Layer 9 of a small transformer language model trained on English Wikipedia (12 layers, counted from 0, width 96).
A neuron adds its activation times its output weights to the MLP's output. To switch it off is to set its activation to zero at one token and run the rest of the model.

Output weights of the MLP neurons that the questions are about. A number n stands for (n - 128) times 0.011.
n30: 125, 168, 177, 128, 134, 149, 141, 131, 129, 121, 136, 141, 107, 142, 93, 126, 121, 92, 104, 131, 134, 127, 126, 120, 151, 145, 160, 119, 129, 128, 135, 124, 148, 144, 116, 84, 129, 142, 144, 143, 109, 127, 161, 140, 153, 105, 108, 102, 135, 115, 109, 152, 133, 119, 119, 140, 110, 133, 109, 114, 126, 134, 121, 134, 103, 124, 155, 167, 122, 122, 107, 134, 145, 147, 117, 85, 129, 119, 113, 143, 102, 131, 126, 105, 154, 158, 114, 130, 147, 116, 116, 124, 106, 161, 106, 135
n90: 139, 138, 94, 97, 112, 93, 99, 128, 139, 152, 148, 118, 164, 115, 166, 139, 151, 126, 130, 84, 142, 100, 145, 108, 119, 141, 166, 111, 136, 116, 121, 91, 135, 111, 138, 122, 122, 129, 139, 121, 119, 111, 140, 120, 135, 129, 112, 119, 111, 195, 107, 145, 120, 113, 141, 131, 135, 144, 139, 132, 143, 135, 162, 100, 108, 141, 129, 159, 181, 123, 129, 124, 122, 181, 131, 147, 190, 132, 123, 125, 145, 160, 119, 88, 124, 141, 124, 106, 131, 122, 125, 109, 128, 101, 101, 136
n99: 112, 150, 125, 150, 145, 139, 127, 130, 124, 133, 130, 134, 128, 111, 122, 104, 158, 116, 138, 133, 117, 124, 132, 144, 145, 98, 26, 146, 118, 195, 153, 125, 134, 116, 129, 121, 111, 110, 148, 153, 137, 157, 166, 122, 128, 135, 116, 148, 108, 122, 199, 88, 139, 135, 117, 129, 121, 142, 143, 146, 125, 162, 119, 117, 152, 151, 112, 134, 141, 127, 124, 138, 135, 91, 105, 115, 91, 123, 96, 125, 130, 126, 147, 125, 132, 85, 139, 155, 127, 134, 138, 159, 147, 99, 145, 113
n113: 134, 104, 100, 126, 139, 87, 142, 132, 114, 146, 140, 129, 141, 110, 128, 143, 139, 129, 120, 132, 139, 151, 125, 134, 124, 124, 120, 169, 135, 116, 137, 104, 124, 127, 132, 144, 134, 125, 92, 107, 131, 132, 116, 119, 121, 122, 139, 81, 136, 160, 167, 115, 112, 124, 171, 113, 86, 87, 94, 135, 147, 114, 114, 127, 97, 137, 115, 134, 124, 97, 140, 132, 162, 157, 115, 103, 119, 113, 76, 133, 159, 135, 128, 104, 120, 94, 107, 135, 126, 143, 113, 120, 118, 106, 108, 120
n147: 122, 122, 144, 120, 103, 117, 117, 129, 106, 177, 132, 92, 170, 153, 138, 123, 99, 165, 103, 129, 134, 119, 115, 127, 121, 132, 89, 127, 129, 129, 116, 119, 121, 122, 132, 152, 138, 168, 102, 142, 117, 170, 97, 158, 106, 113, 131, 128, 110, 188, 179, 110, 117, 97, 169, 124, 112, 129, 105, 100, 173, 127, 128, 130, 95, 124, 128, 150, 156, 182, 106, 128, 114, 149, 123, 109, 107, 133, 86, 114, 119, 119, 149, 129, 136, 144, 161, 133, 134, 125, 127, 136, 157, 131, 152, 122
n173: 164, 133, 109, 164, 146, 122, 148, 81, 124, 152, 156, 190, 155, 119, 131, 135, 147, 136, 106, 91, 131, 89, 135, 126, 138, 138, 94, 142, 155, 137, 107, 148, 104, 133, 98, 100, 143, 136, 105, 127, 132, 151, 125, 144, 145, 122, 122, 151, 133, 145, 111, 107, 102, 109, 100, 164, 106, 123, 97, 125, 143, 122, 134, 121, 122, 120, 148, 103, 162, 128, 138, 110, 106, 101, 130, 164, 97, 117, 138, 118, 151, 138, 153, 127, 134, 119, 98, 109, 158, 123, 125, 123, 128, 107, 103, 113
n235: 147, 150, 158, 123, 143, 136, 130, 138, 122, 166, 139, 142, 108, 115, 97, 112, 141, 143, 124, 121, 131, 135, 123, 79, 127, 129, 5, 99, 89, 145, 116, 123, 111, 165, 115, 132, 136, 132, 114, 120, 106, 137, 81, 98, 100, 146, 120, 138, 116, 81, 92, 135, 141, 111, 141, 134, 105, 129, 153, 125, 128, 136, 143, 123, 125, 113, 152, 133, 106, 125, 160, 156, 128, 120, 150, 111, 124, 100, 114, 155, 148, 129, 162, 124, 119, 103, 109, 174, 118, 141, 137, 135, 135, 103, 116, 158
n243: 146, 130, 125, 114, 113, 110, 95, 143, 110, 143, 101, 162, 137, 132, 122, 146, 104, 148, 135, 146, 118, 130, 122, 132, 116, 123, 184, 121, 162, 129, 129, 145, 142, 110, 111, 123, 124, 164, 121, 136, 124, 126, 118, 150, 161, 121, 121, 106, 120, 113, 187, 123, 148, 132, 117, 145, 108, 109, 126, 155, 104, 137, 159, 134, 139, 150, 132, 83, 134, 112, 135, 163, 133, 141, 133, 147, 114, 117, 105, 120, 140, 154, 135, 119, 118, 162, 110, 176, 127, 157, 117, 123, 115, 144, 159, 131
n245: 144, 137, 102, 140, 101, 129, 123, 183, 126, 135, 107, 133, 158, 145, 86, 169, 125, 124, 130, 143, 149, 110, 135, 157, 118, 165, 125, 105, 149, 121, 124, 105, 158, 127, 163, 148, 128, 114, 147, 133, 143, 147, 125, 121, 108, 139, 131, 128, 143, 150, 116, 136, 136, 118, 129, 136, 135, 141, 126, 119, 131, 139, 124, 130, 133, 147, 156, 107, 162, 130, 125, 106, 132, 105, 143, 158, 97, 109, 112, 115, 103, 132, 124, 145, 127, 162, 129, 105, 119, 119, 115, 146, 138, 129, 111, 150
n258: 125, 140, 143, 104, 134, 149, 137, 154, 108, 112, 89, 150, 135, 110, 127, 145, 84, 125, 142, 137, 138, 136, 118, 98, 138, 115, 66, 115, 113, 157, 137, 139, 115, 154, 137, 131, 112, 143, 142, 149, 162, 117, 128, 143, 119, 141, 138, 132, 162, 102, 139, 126, 119, 98, 152, 161, 105, 101, 142, 110, 108, 105, 145, 157, 126, 118, 113, 145, 163, 136, 116, 137, 96, 121, 108, 114, 145, 97, 119, 153, 122, 132, 117, 130, 151, 139, 109, 130, 161, 141, 141, 99, 144, 142, 102, 137
n267: 160, 157, 134, 149, 106, 159, 142, 141, 137, 122, 150, 81, 136, 166, 165, 139, 134, 116, 136, 126, 148, 162, 135, 147, 134, 147, 117, 136, 152, 94, 142, 125, 120, 147, 142, 111, 135, 144, 135, 144, 153, 175, 152, 127, 142, 166, 116, 158, 120, 133, 160, 123, 127, 90, 167, 91, 154, 134, 128, 119, 119, 110, 99, 96, 129, 121, 96, 118, 104, 119, 132, 126, 128, 118, 109, 115, 119, 127, 143, 141, 117, 97, 141, 151, 145, 131, 137, 111, 163, 107, 129, 162, 152, 175, 170, 117
n271: 134, 145, 121, 148, 129, 91, 111, 111, 113, 146, 128, 134, 84, 154, 110, 140, 133, 84, 142, 93, 134, 88, 128, 126, 141, 133, 126, 158, 144, 111, 112, 87, 172, 124, 160, 133, 107, 156, 151, 101, 133, 121, 110, 150, 101, 86, 102, 112, 151, 121, 152, 104, 69, 106, 191, 142, 153, 143, 167, 121, 155, 138, 131, 138, 116, 104, 159, 141, 111, 144, 135, 119, 131, 107, 145, 129, 156, 130, 153, 151, 128, 123, 92, 173, 138, 112, 137, 108, 109, 110, 132, 136, 134, 132, 124, 146
n293: 133, 153, 140, 75, 121, 150, 137, 170, 129, 152, 146, 121, 124, 122, 96, 150, 115, 98, 133, 133, 114, 132, 132, 119, 100, 126, 137, 112, 144, 131, 144, 116, 120, 144, 114, 116, 92, 165, 115, 90, 125, 128, 105, 107, 93, 126, 145, 133, 133, 144, 91, 128, 115, 122, 136, 142, 122, 162, 130, 157, 107, 174, 99, 133, 149, 148, 143, 136, 100, 118, 96, 138, 119, 127, 147, 132, 145, 133, 149, 149, 111, 104, 109, 125, 129, 135, 126, 150, 139, 105, 144, 134, 127, 133, 128, 155
n320: 132, 122, 133, 92, 143, 148, 127, 148, 137, 164, 133, 157, 163, 129, 115, 132, 109, 126, 119, 155, 142, 153, 156, 149, 135, 157, 100, 123, 124, 114, 115, 125, 125, 119, 151, 121, 111, 169, 119, 130, 83, 130, 157, 121, 162, 123, 96, 113, 136, 139, 227, 140, 140, 141, 162, 111, 134, 148, 121, 143, 136, 126, 139, 137, 117, 166, 121, 109, 148, 152, 156, 141, 132, 137, 143, 146, 86, 142, 113, 120, 99, 123, 114, 132, 116, 100, 144, 135, 132, 140, 96, 128, 107, 113, 106, 84
n325: 134, 140, 141, 115, 151, 137, 113, 189, 145, 137, 104, 151, 150, 149, 113, 165, 137, 158, 94, 131, 121, 160, 156, 131, 134, 108, 163, 97, 123, 132, 137, 159, 141, 131, 146, 113, 145, 112, 123, 107, 130, 126, 116, 114, 156, 149, 133, 120, 135, 158, 142, 149, 136, 110, 100, 109, 141, 85, 127, 142, 164, 159, 176, 129, 110, 130, 141, 152, 132, 110, 135, 127, 145, 144, 100, 103, 133, 110, 124, 127, 122, 105, 134, 143, 109, 150, 134, 146, 91, 125, 155, 148, 164, 146, 122, 121
n360: 125, 117, 135, 142, 139, 88, 140, 59, 146, 126, 127, 95, 116, 108, 144, 126, 132, 97, 121, 174, 135, 106, 141, 160, 141, 114, 87, 88, 101, 125, 132, 130, 120, 123, 121, 132, 126, 108, 164, 146, 90, 134, 111, 127, 113, 107, 129, 120, 154, 147, 110, 134, 125, 123, 91, 113, 59, 151, 132, 105, 119, 128, 112, 131, 121, 132, 133, 159, 127, 114, 116, 123, 178, 133, 120, 172, 127, 148, 133, 114, 127, 163, 90, 130, 131, 116, 153, 142, 132, 131, 130, 150, 131, 126, 170, 140

Each question names a token from some text and the token that comes next. It shows the activations a of the neurons there, in the order above. A number n stands for (n - 128) times 0.075.

Then comes g, the gradient of the next token's log-probability with respect to the MLP's output, scaled to length 1. A neuron's effect is roughly proportional to its activation times (output weights . g). A number n stands for (n - 128) times 0.0035.

" Le", then "o"
a: 125, 136, 127, 128, 124, 130, 127, 124, 126, 129, 128, 124, 127, 124, 128, 130
g: 121, 89, 115, 172, 167, 117, 139, 138, 132, 125, 134, 134, 136, 81, 115, 134, 143, 81, 95, 77, 126, 137, 161, 93, 178, 154, 127, 129, 139, 133, 121, 145, 153, 125, 112, 125, 109, 163, 104, 128, 179, 174, 73, 114, 167, 159, 132, 116, 98, 108, 153, 95, 167, 97, 130, 106, 108, 126, 139, 160, 25, 91, 157, 138, 123, 163, 174, 91, 183, 122, 139, 146, 155, 169, 111, 168, 140, 88, 195, 153, 137, 98, 134, 142, 146, 114, 136, 151, 149, 146, 125, 174, 144, 85, 137, 106
Which neuron, switched off, raises the next token's probability most? n243

" |", then " "
a: 128, 128, 121, 130, 128, 128, 123, 129, 128, 126, 131, 127, 133, 124, 128, 118
g: 134, 102, 180, 117, 136, 156, 166, 140, 163, 145, 132, 141, 129, 115, 149, 156, 131, 148, 142, 166, 147, 74, 80, 121, 115, 147, 108, 85, 176, 137, 132, 215, 127, 170, 148, 132, 126, 177, 164, 163, 135, 111, 162, 147, 106, 164, 96, 131, 123, 160, 134, 72, 148, 153, 127, 119, 138, 175, 142, 135, 108, 175, 147, 170, 102, 113, 154, 107, 112, 124, 127, 125, 56, 167, 183, 162, 94, 120, 108, 143, 73, 127, 109, 172, 107, 142, 120, 134, 113, 113, 145, 115, 115, 115, 198, 151
Which neuron, switched off, lowers the next token's probability most? n293

" C", then "old"
a: 129, 129, 128, 129, 128, 129, 128, 123, 132, 120, 134, 127, 129, 128, 127, 134
g: 146, 145, 168, 106, 78, 136, 131, 150, 137, 64, 141, 130, 126, 148, 131, 128, 160, 119, 126, 120, 149, 131, 134, 157, 143, 166, 124, 116, 138, 195, 181, 128, 138, 160, 140, 137, 114, 125, 100, 218, 98, 88, 165, 150, 140, 110, 143, 144, 134, 123, 137, 114, 144, 125, 136, 166, 101, 152, 158, 128, 72, 118, 106, 129, 71, 144, 75, 80, 94, 142, 209, 144, 156, 113, 126, 108, 110, 107, 114, 158, 115, 77, 135, 131, 171, 145, 121, 139, 94, 134, 73, 180, 162, 165, 104, 148
Which neuron, switched off, lowers the next token's probability most? n267

" a", then " radio"
a: 130, 124, 122, 125, 131, 81, 127, 129, 132, 128, 132, 125, 124, 131, 126, 127
g: 131, 135, 150, 128, 121, 107, 110, 137, 124, 113, 140, 145, 120, 145, 129, 123, 151, 199, 91, 158, 65, 167, 139, 141, 185, 124, 128, 138, 161, 100, 104, 145, 130, 151, 113, 116, 127, 113, 91, 103, 147, 59, 127, 122, 151, 174, 99, 90, 97, 154, 126, 153, 155, 131, 144, 143, 145, 157, 67, 101, 70, 69, 113, 118, 106, 105, 123, 91, 111, 152, 150, 133, 122, 84, 109, 79, 93, 173, 160, 115, 163, 133, 118, 158, 141, 91, 129, 90, 96, 186, 85, 132, 110, 84, 74, 139
Which neuron, switched off, raises the next token's probability most? n173

" of", then " Mont"
a: 127, 127, 126, 118, 126, 134, 122, 125, 135, 130, 129, 123, 128, 120, 126, 132
g: 99, 110, 115, 162, 121, 142, 128, 138, 149, 109, 130, 128, 91, 98, 160, 136, 97, 239, 105, 119, 129, 144, 158, 99, 134, 149, 133, 121, 94, 132, 129, 113, 145, 139, 88, 126, 163, 148, 153, 175, 120, 161, 126, 120, 187, 172, 126, 120, 113, 158, 132, 104, 152, 126, 79, 149, 155, 97, 101, 77, 147, 98, 173, 156, 164, 101, 85, 154, 139, 80, 110, 137, 99, 159, 160, 70, 101, 61, 119, 170, 161, 127, 123, 84, 166, 112, 139, 128, 140, 127, 114, 113, 148, 103, 110, 172
Which two neurons, each switched off alone, lower its probability most, in order? n271, n320

" land", then " along"
a: 160, 132, 124, 128, 128, 126, 123, 129, 133, 129, 128, 121, 126, 129, 129, 127
g: 169, 152, 96, 145, 139, 92, 130, 150, 138, 46, 118, 181, 78, 206, 129, 131, 115, 165, 152, 154, 148, 189, 136, 125, 139, 131, 127, 160, 158, 132, 125, 98, 106, 155, 94, 152, 128, 217, 128, 142, 158, 123, 136, 139, 170, 62, 69, 148, 155, 144, 139, 122, 134, 116, 83, 121, 155, 111, 133, 132, 143, 124, 139, 113, 102, 126, 156, 106, 147, 86, 142, 127, 96, 141, 98, 129, 191, 141, 155, 102, 133, 152, 124, 106, 124, 113, 133, 170, 162, 147, 86, 94, 134, 104, 118, 150
Which neuron, switched off, lowers the next token's probability most? n30

"ers", then " of"
a: 127, 128, 122, 131, 128, 127, 119, 127, 128, 125, 128, 126, 132, 114, 128, 130
g: 145, 168, 121, 164, 131, 156, 156, 119, 145, 142, 145, 131, 135, 147, 159, 130, 133, 48, 160, 169, 119, 147, 151, 150, 116, 100, 161, 149, 186, 161, 98, 211, 139, 95, 139, 151, 151, 112, 126, 109, 132, 106, 163, 144, 150, 100, 162, 121, 63, 128, 110, 167, 125, 75, 134, 116, 162, 122, 114, 180, 177, 102, 86, 129, 140, 105, 140, 145, 156, 99, 123, 126, 144, 141, 107, 117, 172, 169, 120, 132, 136, 123, 60, 140, 149, 126, 180, 74, 147, 128, 180, 116, 101, 134, 123, 166
Which neuron, switched off, lowers the next token's probability most? n235

"37", then " Re"
a: 130, 125, 123, 128, 129, 125, 123, 135, 128, 130, 126, 128, 128, 121, 133, 125
g: 157, 105, 98, 162, 137, 112, 104, 131, 101, 142, 153, 136, 124, 50, 96, 146, 106, 76, 143, 101, 159, 90, 114, 177, 121, 126, 141, 152, 104, 125, 167, 155, 140, 129, 91, 107, 142, 110, 133, 144, 122, 118, 113, 155, 55, 191, 168, 126, 131, 143, 99, 116, 77, 146, 89, 191, 188, 142, 152, 113, 64, 141, 126, 147, 174, 127, 164, 124, 106, 105, 110, 150, 135, 153, 108, 114, 162, 147, 103, 141, 108, 85, 107, 127, 137, 135, 143, 95, 124, 119, 165, 71, 181, 139, 111, 97
Which neuron, switched off, raises the next token's probability most? n243

"In", then " sp"
a: 131, 128, 123, 129, 131, 93, 125, 131, 129, 122, 128, 125, 128, 129, 127, 131
g: 103, 144, 166, 64, 152, 109, 110, 154, 144, 155, 104, 115, 131, 178, 95, 114, 164, 93, 174, 100, 118, 100, 95, 150, 75, 135, 160, 114, 127, 97, 117, 148, 139, 94, 130, 142, 125, 122, 116, 108, 88, 125, 190, 111, 195, 170, 105, 101, 70, 150, 147, 142, 153, 100, 153, 143, 126, 153, 136, 141, 123, 96, 115, 114, 126, 177, 141, 132, 109, 187, 117, 107, 119, 109, 139, 91, 78, 114, 168, 117, 61, 131, 214, 140, 153, 122, 117, 89, 108, 103, 115, 120, 131, 99, 120, 144
Which two neurons, each switched off alone, lower its probability most, in order? n173, n258

" of", then " all"
a: 128, 127, 122, 127, 85, 127, 125, 128, 127, 128, 127, 127, 128, 118, 130, 128
g: 198, 167, 165, 170, 114, 90, 120, 129, 111, 71, 149, 139, 127, 133, 114, 131, 125, 130, 109, 129, 60, 155, 197, 138, 141, 148, 128, 100, 95, 103, 114, 56, 149, 123, 180, 126, 130, 130, 168, 103, 90, 133, 109, 102, 105, 139, 82, 104, 139, 154, 122, 127, 88, 128, 120, 106, 77, 156, 214, 123, 163, 117, 140, 151, 143, 129, 127, 71, 133, 108, 81, 121, 92, 156, 138, 104, 113, 182, 137, 157, 104, 101, 132, 97, 154, 100, 108, 141, 147, 114, 93, 107, 119, 138, 147, 123
Which neuron, switched off, lowers the next token's probability most? n147

"ella", then " mon"
a: 127, 128, 152, 128, 119, 128, 131, 128, 124, 128, 128, 122, 126, 118, 124, 131
g: 102, 140, 124, 96, 138, 125, 144, 149, 121, 151, 109, 139, 146, 136, 96, 142, 105, 114, 194, 113, 96, 105, 75, 180, 138, 110, 138, 105, 173, 125, 108, 140, 169, 92, 91, 122, 126, 155, 140, 140, 121, 88, 167, 150, 130, 147, 142, 87, 67, 159, 157, 154, 121, 105, 165, 139, 129, 115, 125, 149, 121, 141, 114, 120, 108, 171, 125, 122, 104, 162, 151, 156, 124, 133, 158, 124, 50, 127, 174, 102, 57, 151, 128, 114, 105, 94, 156, 111, 96, 170, 52, 124, 124, 48, 118, 160
Which neuron, switched off, lowers the next token's probability most? n99

"rey", then " O"
a: 129, 130, 126, 126, 127, 128, 128, 123, 125, 122, 128, 120, 135, 118, 126, 124
g: 89, 117, 158, 154, 142, 149, 127, 139, 153, 145, 121, 169, 101, 148, 125, 138, 155, 97, 168, 83, 87, 121, 131, 89, 137, 131, 151, 142, 67, 93, 130, 116, 210, 134, 157, 104, 159, 84, 151, 124, 141, 128, 90, 107, 108, 151, 139, 167, 159, 79, 125, 90, 97, 141, 120, 141, 134, 96, 121, 161, 152, 141, 143, 122, 139, 71, 129, 121, 134, 146, 99, 126, 95, 109, 89, 124, 157, 170, 94, 122, 184, 98, 155, 131, 189, 196, 98, 159, 81, 102, 144, 90, 149, 93, 103, 148
Which neuron, switched off, raises the next token's probability most? n271

" S", then "n"
a: 127, 136, 128, 130, 127, 129, 127, 113, 131, 127, 127, 125, 127, 120, 127, 134
g: 127, 92, 115, 142, 148, 106, 113, 130, 109, 169, 122, 134, 123, 78, 82, 77, 144, 150, 152, 105, 118, 126, 202, 153, 123, 149, 134, 147, 152, 135, 137, 168, 144, 93, 168, 125, 130, 157, 131, 111, 136, 109, 116, 171, 117, 125, 158, 109, 193, 143, 147, 166, 111, 135, 167, 86, 127, 89, 184, 152, 91, 91, 197, 133, 104, 47, 105, 133, 118, 116, 134, 113, 147, 161, 138, 128, 112, 109, 135, 154, 136, 98, 158, 107, 125, 170, 86, 62, 110, 118, 89, 111, 72, 149, 139, 109
Which neuron, switched off, lowers the next token's probability most? n90

"ton", then " and"
a: 129, 126, 118, 128, 125, 128, 123, 121, 104, 119, 124, 125, 126, 127, 129, 130
g: 114, 99, 150, 121, 117, 95, 59, 163, 113, 108, 108, 111, 86, 140, 105, 128, 90, 147, 152, 124, 106, 154, 145, 180, 159, 113, 125, 164, 144, 133, 143, 75, 103, 112, 125, 145, 150, 66, 143, 175, 150, 126, 147, 118, 166, 113, 136, 139, 194, 100, 120, 154, 177, 87, 137, 134, 114, 132, 193, 176, 90, 107, 101, 118, 136, 173, 130, 172, 168, 90, 113, 135, 132, 131, 142, 95, 146, 143, 121, 102, 76, 118, 118, 112, 195, 121, 125, 142, 139, 54, 144, 80, 120, 145, 128, 125
Which neuron, switched off, raises the next token's probability most? n258

".", then " In"
a: 127, 128, 126, 128, 128, 127, 131, 127, 126, 127, 131, 128, 129, 121, 90, 128
g: 111, 90, 119, 125, 136, 100, 161, 149, 103, 106, 178, 144, 150, 65, 108, 122, 128, 96, 144, 159, 131, 107, 116, 114, 130, 126, 115, 117, 111, 129, 101, 147, 84, 132, 120, 96, 89, 160, 112, 160, 146, 98, 149, 126, 79, 83, 165, 122, 100, 130, 137, 67, 80, 126, 92, 231, 115, 130, 171, 141, 91, 123, 94, 165, 132, 93, 131, 118, 184, 166, 94, 136, 153, 76, 144, 110, 82, 133, 103, 176, 125, 101, 150, 138, 81, 142, 151, 127, 122, 110, 138, 135, 85, 118, 101, 160
Which neuron, switched off, lowers the next token's probability most? n325

" and", then " ob"
a: 129, 128, 122, 126, 130, 123, 125, 126, 128, 126, 130, 125, 128, 130, 119, 122
g: 96, 140, 145, 140, 176, 97, 100, 140, 115, 152, 99, 126, 128, 125, 104, 119, 151, 126, 155, 79, 121, 74, 109, 137, 93, 125, 143, 94, 94, 90, 137, 148, 180, 172, 132, 120, 111, 154, 146, 137, 113, 108, 163, 124, 155, 140, 85, 102, 147, 163, 104, 135, 105, 139, 163, 146, 128, 142, 122, 123, 186, 90, 150, 127, 170, 135, 110, 117, 122, 131, 164, 97, 82, 185, 97, 97, 109, 153, 128, 122, 75, 66, 198, 177, 119, 73, 163, 133, 108, 153, 100, 116, 75, 78, 116, 157
Which neuron, switched off, lowers the next token's probability most? n360

" |", then "\n"
a: 127, 134, 124, 128, 126, 128, 130, 131, 123, 130, 129, 126, 130, 125, 127, 104
g: 180, 130, 59, 147, 82, 186, 103, 131, 142, 127, 134, 105, 131, 189, 140, 105, 136, 137, 116, 114, 149, 101, 160, 132, 107, 139, 113, 149, 143, 139, 189, 84, 121, 143, 82, 118, 115, 153, 174, 184, 126, 111, 98, 133, 149, 85, 139, 110, 137, 85, 157, 169, 164, 137, 152, 121, 124, 142, 89, 125, 182, 136, 112, 89, 115, 135, 105, 117, 117, 127, 175, 189, 128, 174, 118, 105, 140, 120, 146, 135, 103, 182, 151, 170, 178, 57, 140, 144, 139, 117, 151, 135, 150, 131, 105, 91
Which neuron, switched off, lowers the next token's probability most? n360

"ation,", then " a"
a: 128, 128, 126, 126, 129, 124, 127, 123, 128, 128, 127, 128, 132, 121, 129, 117
g: 18, 103, 116, 105, 170, 79, 138, 142, 140, 145, 149, 141, 175, 120, 145, 103, 134, 123, 106, 194, 111, 108, 120, 104, 123, 122, 124, 58, 117, 108, 118, 166, 136, 63, 114, 135, 102, 158, 193, 122, 153, 130, 102, 148, 119, 66, 125, 101, 155, 117, 87, 140, 87, 129, 138, 113, 149, 156, 152, 126, 118, 114, 106, 111, 118, 120, 121, 114, 109, 139, 193, 178, 145, 105, 131, 117, 136, 169, 151, 130, 179, 118, 127, 99, 129, 125, 126, 92, 133, 164, 135, 165, 104, 148, 93, 90
Which neuron, switched off, raises the next token's probability most? n360

" All", then "ied"
a: 129, 129, 124, 128, 127, 123, 129, 133, 127, 128, 134, 126, 117, 124, 130, 131
g: 140, 109, 162, 193, 92, 115, 168, 129, 183, 150, 143, 112, 107, 138, 142, 172, 139, 80, 80, 182, 149, 136, 136, 136, 129, 151, 94, 130, 139, 140, 146, 111, 158, 142, 165, 135, 133, 90, 104, 174, 99, 156, 160, 136, 105, 163, 118, 117, 96, 129, 140, 159, 105, 135, 108, 72, 57, 107, 103, 142, 162, 98, 128, 77, 94, 81, 152, 117, 138, 101, 143, 143, 123, 97, 133, 105, 126, 181, 113, 133, 113, 62, 175, 134, 135, 100, 130, 127, 125, 136, 83, 134, 185, 124, 150, 73
Which two neurons, each switched off alone, lower its probability most, in order? n293, n267

"I", then "G"
a: 123, 128, 126, 128, 127, 124, 130, 128, 129, 128, 69, 122, 128, 122, 126, 123
g: 122, 110, 73, 88, 132, 144, 145, 125, 202, 131, 75, 153, 166, 144, 137, 142, 161, 133, 141, 144, 106, 124, 67, 85, 122, 115, 130, 115, 117, 158, 131, 115, 123, 122, 100, 191, 119, 85, 86, 143, 171, 112, 152, 126, 93, 103, 144, 168, 121, 87, 138, 147, 162, 120, 145, 100, 77, 123, 146, 121, 130, 147, 125, 135, 150, 151, 105, 167, 139, 195, 89, 116, 205, 119, 132, 116, 147, 115, 89, 107, 138, 119, 156, 170, 133, 132, 87, 129, 172, 131, 137, 156, 142, 96, 168, 57
Which two neurons, each switched off alone, lower its probability most, in order? n267, n271

" in", then " colle"
a: 129, 129, 122, 129, 129, 122, 132, 126, 144, 128, 129, 124, 128, 127, 125, 130
g: 124, 141, 154, 89, 160, 148, 126, 151, 126, 111, 170, 136, 147, 109, 117, 106, 132, 120, 178, 88, 90, 139, 157, 86, 127, 165, 144, 154, 147, 145, 101, 151, 132, 113, 165, 158, 106, 101, 145, 91, 116, 145, 151, 136, 151, 115, 103, 86, 88, 184, 124, 155, 139, 95, 155, 145, 152, 154, 124, 120, 127, 92, 155, 112, 163, 107, 122, 77, 147, 119, 147, 161, 188, 120, 75, 116, 93, 97, 60, 61, 135, 106, 113, 104, 113, 152, 147, 175, 117, 170, 60, 121, 87, 99, 80, 134
Which two neurons, each switched off alone, lower its probability most, in order? n245, n271

"azz", then "em"
a: 126, 125, 120, 126, 123, 122, 135, 128, 129, 127, 129, 127, 130, 116, 128, 128
g: 164, 157, 152, 114, 145, 153, 80, 116, 98, 148, 137, 125, 120, 118, 118, 115, 120, 126, 175, 196, 156, 115, 69, 172, 86, 127, 143, 139, 86, 145, 131, 104, 106, 54, 61, 133, 96, 140, 104, 133, 109, 127, 114, 160, 99, 58, 97, 105, 96, 127, 70, 115, 94, 134, 134, 130, 93, 110, 128, 112, 150, 145, 97, 160, 155, 175, 143, 105, 92, 132, 127, 119, 113, 132, 109, 61, 78, 106, 96, 99, 116, 119, 121, 131, 106, 158, 169, 82, 128, 144, 134, 140, 141, 179, 106, 136
Which neuron, switched off, raises the next token's probability most? n147

"land", then " Township"
a: 131, 128, 119, 128, 130, 129, 119, 148, 127, 126, 124, 152, 125, 125, 129, 128
g: 111, 104, 146, 102, 131, 108, 93, 105, 135, 123, 93, 175, 148, 122, 168, 126, 75, 142, 107, 142, 152, 159, 109, 97, 201, 82, 103, 125, 135, 112, 110, 107, 116, 142, 101, 75, 139, 129, 120, 101, 186, 150, 79, 142, 154, 121, 143, 101, 100, 142, 127, 118, 84, 153, 152, 149, 91, 84, 126, 84, 132, 129, 181, 103, 164, 118, 108, 111, 83, 148, 103, 112, 88, 101, 161, 163, 131, 97, 52, 102, 174, 93, 179, 125, 160, 126, 135, 108, 157, 99, 113, 109, 161, 114, 169, 131
Which neuron, switched off, lowers the next token's probability most? n243

" mar", then "ito"
a: 126, 126, 128, 125, 124, 127, 130, 125, 136, 130, 130, 128, 128, 122, 127, 127
g: 129, 162, 48, 142, 139, 110, 117, 143, 122, 95, 88, 129, 155, 169, 194, 139, 128, 162, 102, 87, 112, 210, 183, 74, 118, 178, 123, 142, 111, 121, 55, 102, 172, 182, 142, 159, 146, 115, 78, 165, 164, 135, 155, 138, 142, 141, 139, 161, 149, 126, 130, 92, 157, 91, 151, 143, 166, 116, 112, 110, 143, 143, 110, 117, 108, 168, 107, 162, 149, 133, 168, 145, 179, 124, 147, 143, 145, 104, 154, 127, 135, 108, 146, 145, 165, 159, 132, 145, 129, 135, 110, 125, 103, 141, 144, 116
Which two neurons, each switched off alone, lower its probability most, in order? n245, n267

"ass", then "ino"
a: 138, 129, 126, 128, 127, 128, 129, 128, 127, 126, 127, 121, 141, 124, 125, 128
g: 120, 96, 177, 133, 118, 124, 156, 140, 78, 154, 157, 116, 144, 82, 137, 127, 104, 164, 89, 86, 93, 183, 147, 105, 128, 139, 106, 95, 90, 129, 122, 182, 140, 130, 126, 108, 144, 121, 103, 184, 160, 135, 149, 176, 107, 88, 183, 182, 115, 77, 141, 105, 122, 134, 132, 77, 139, 207, 47, 133, 144, 105, 89, 78, 156, 140, 167, 131, 151, 124, 150, 97, 102, 103, 85, 128, 133, 126, 134, 129, 142, 102, 118, 128, 121, 101, 121, 126, 103, 158, 136, 122, 115, 80, 130, 134
Which neuron, switched off, lowers the next token's probability most? n271

" But", then "ton"
a: 130, 123, 127, 126, 133, 125, 128, 136, 100, 125, 125, 123, 129, 122, 126, 128
g: 78, 95, 116, 51, 119, 124, 145, 135, 132, 99, 123, 102, 106, 107, 95, 124, 103, 141, 93, 121, 180, 107, 127, 92, 129, 108, 125, 128, 135, 157, 125, 194, 156, 144, 130, 109, 138, 122, 64, 121, 115, 166, 125, 150, 186, 110, 154, 150, 93, 148, 140, 160, 131, 120, 95, 69, 107, 135, 137, 146, 115, 172, 171, 94, 89, 119, 131, 121, 125, 137, 145, 92, 154, 89, 141, 169, 157, 118, 168, 104, 212, 97, 109, 86, 120, 178, 77, 137, 132, 119, 165, 131, 144, 98, 111, 104
Which neuron, switched off, lowers the next token's probability most? n245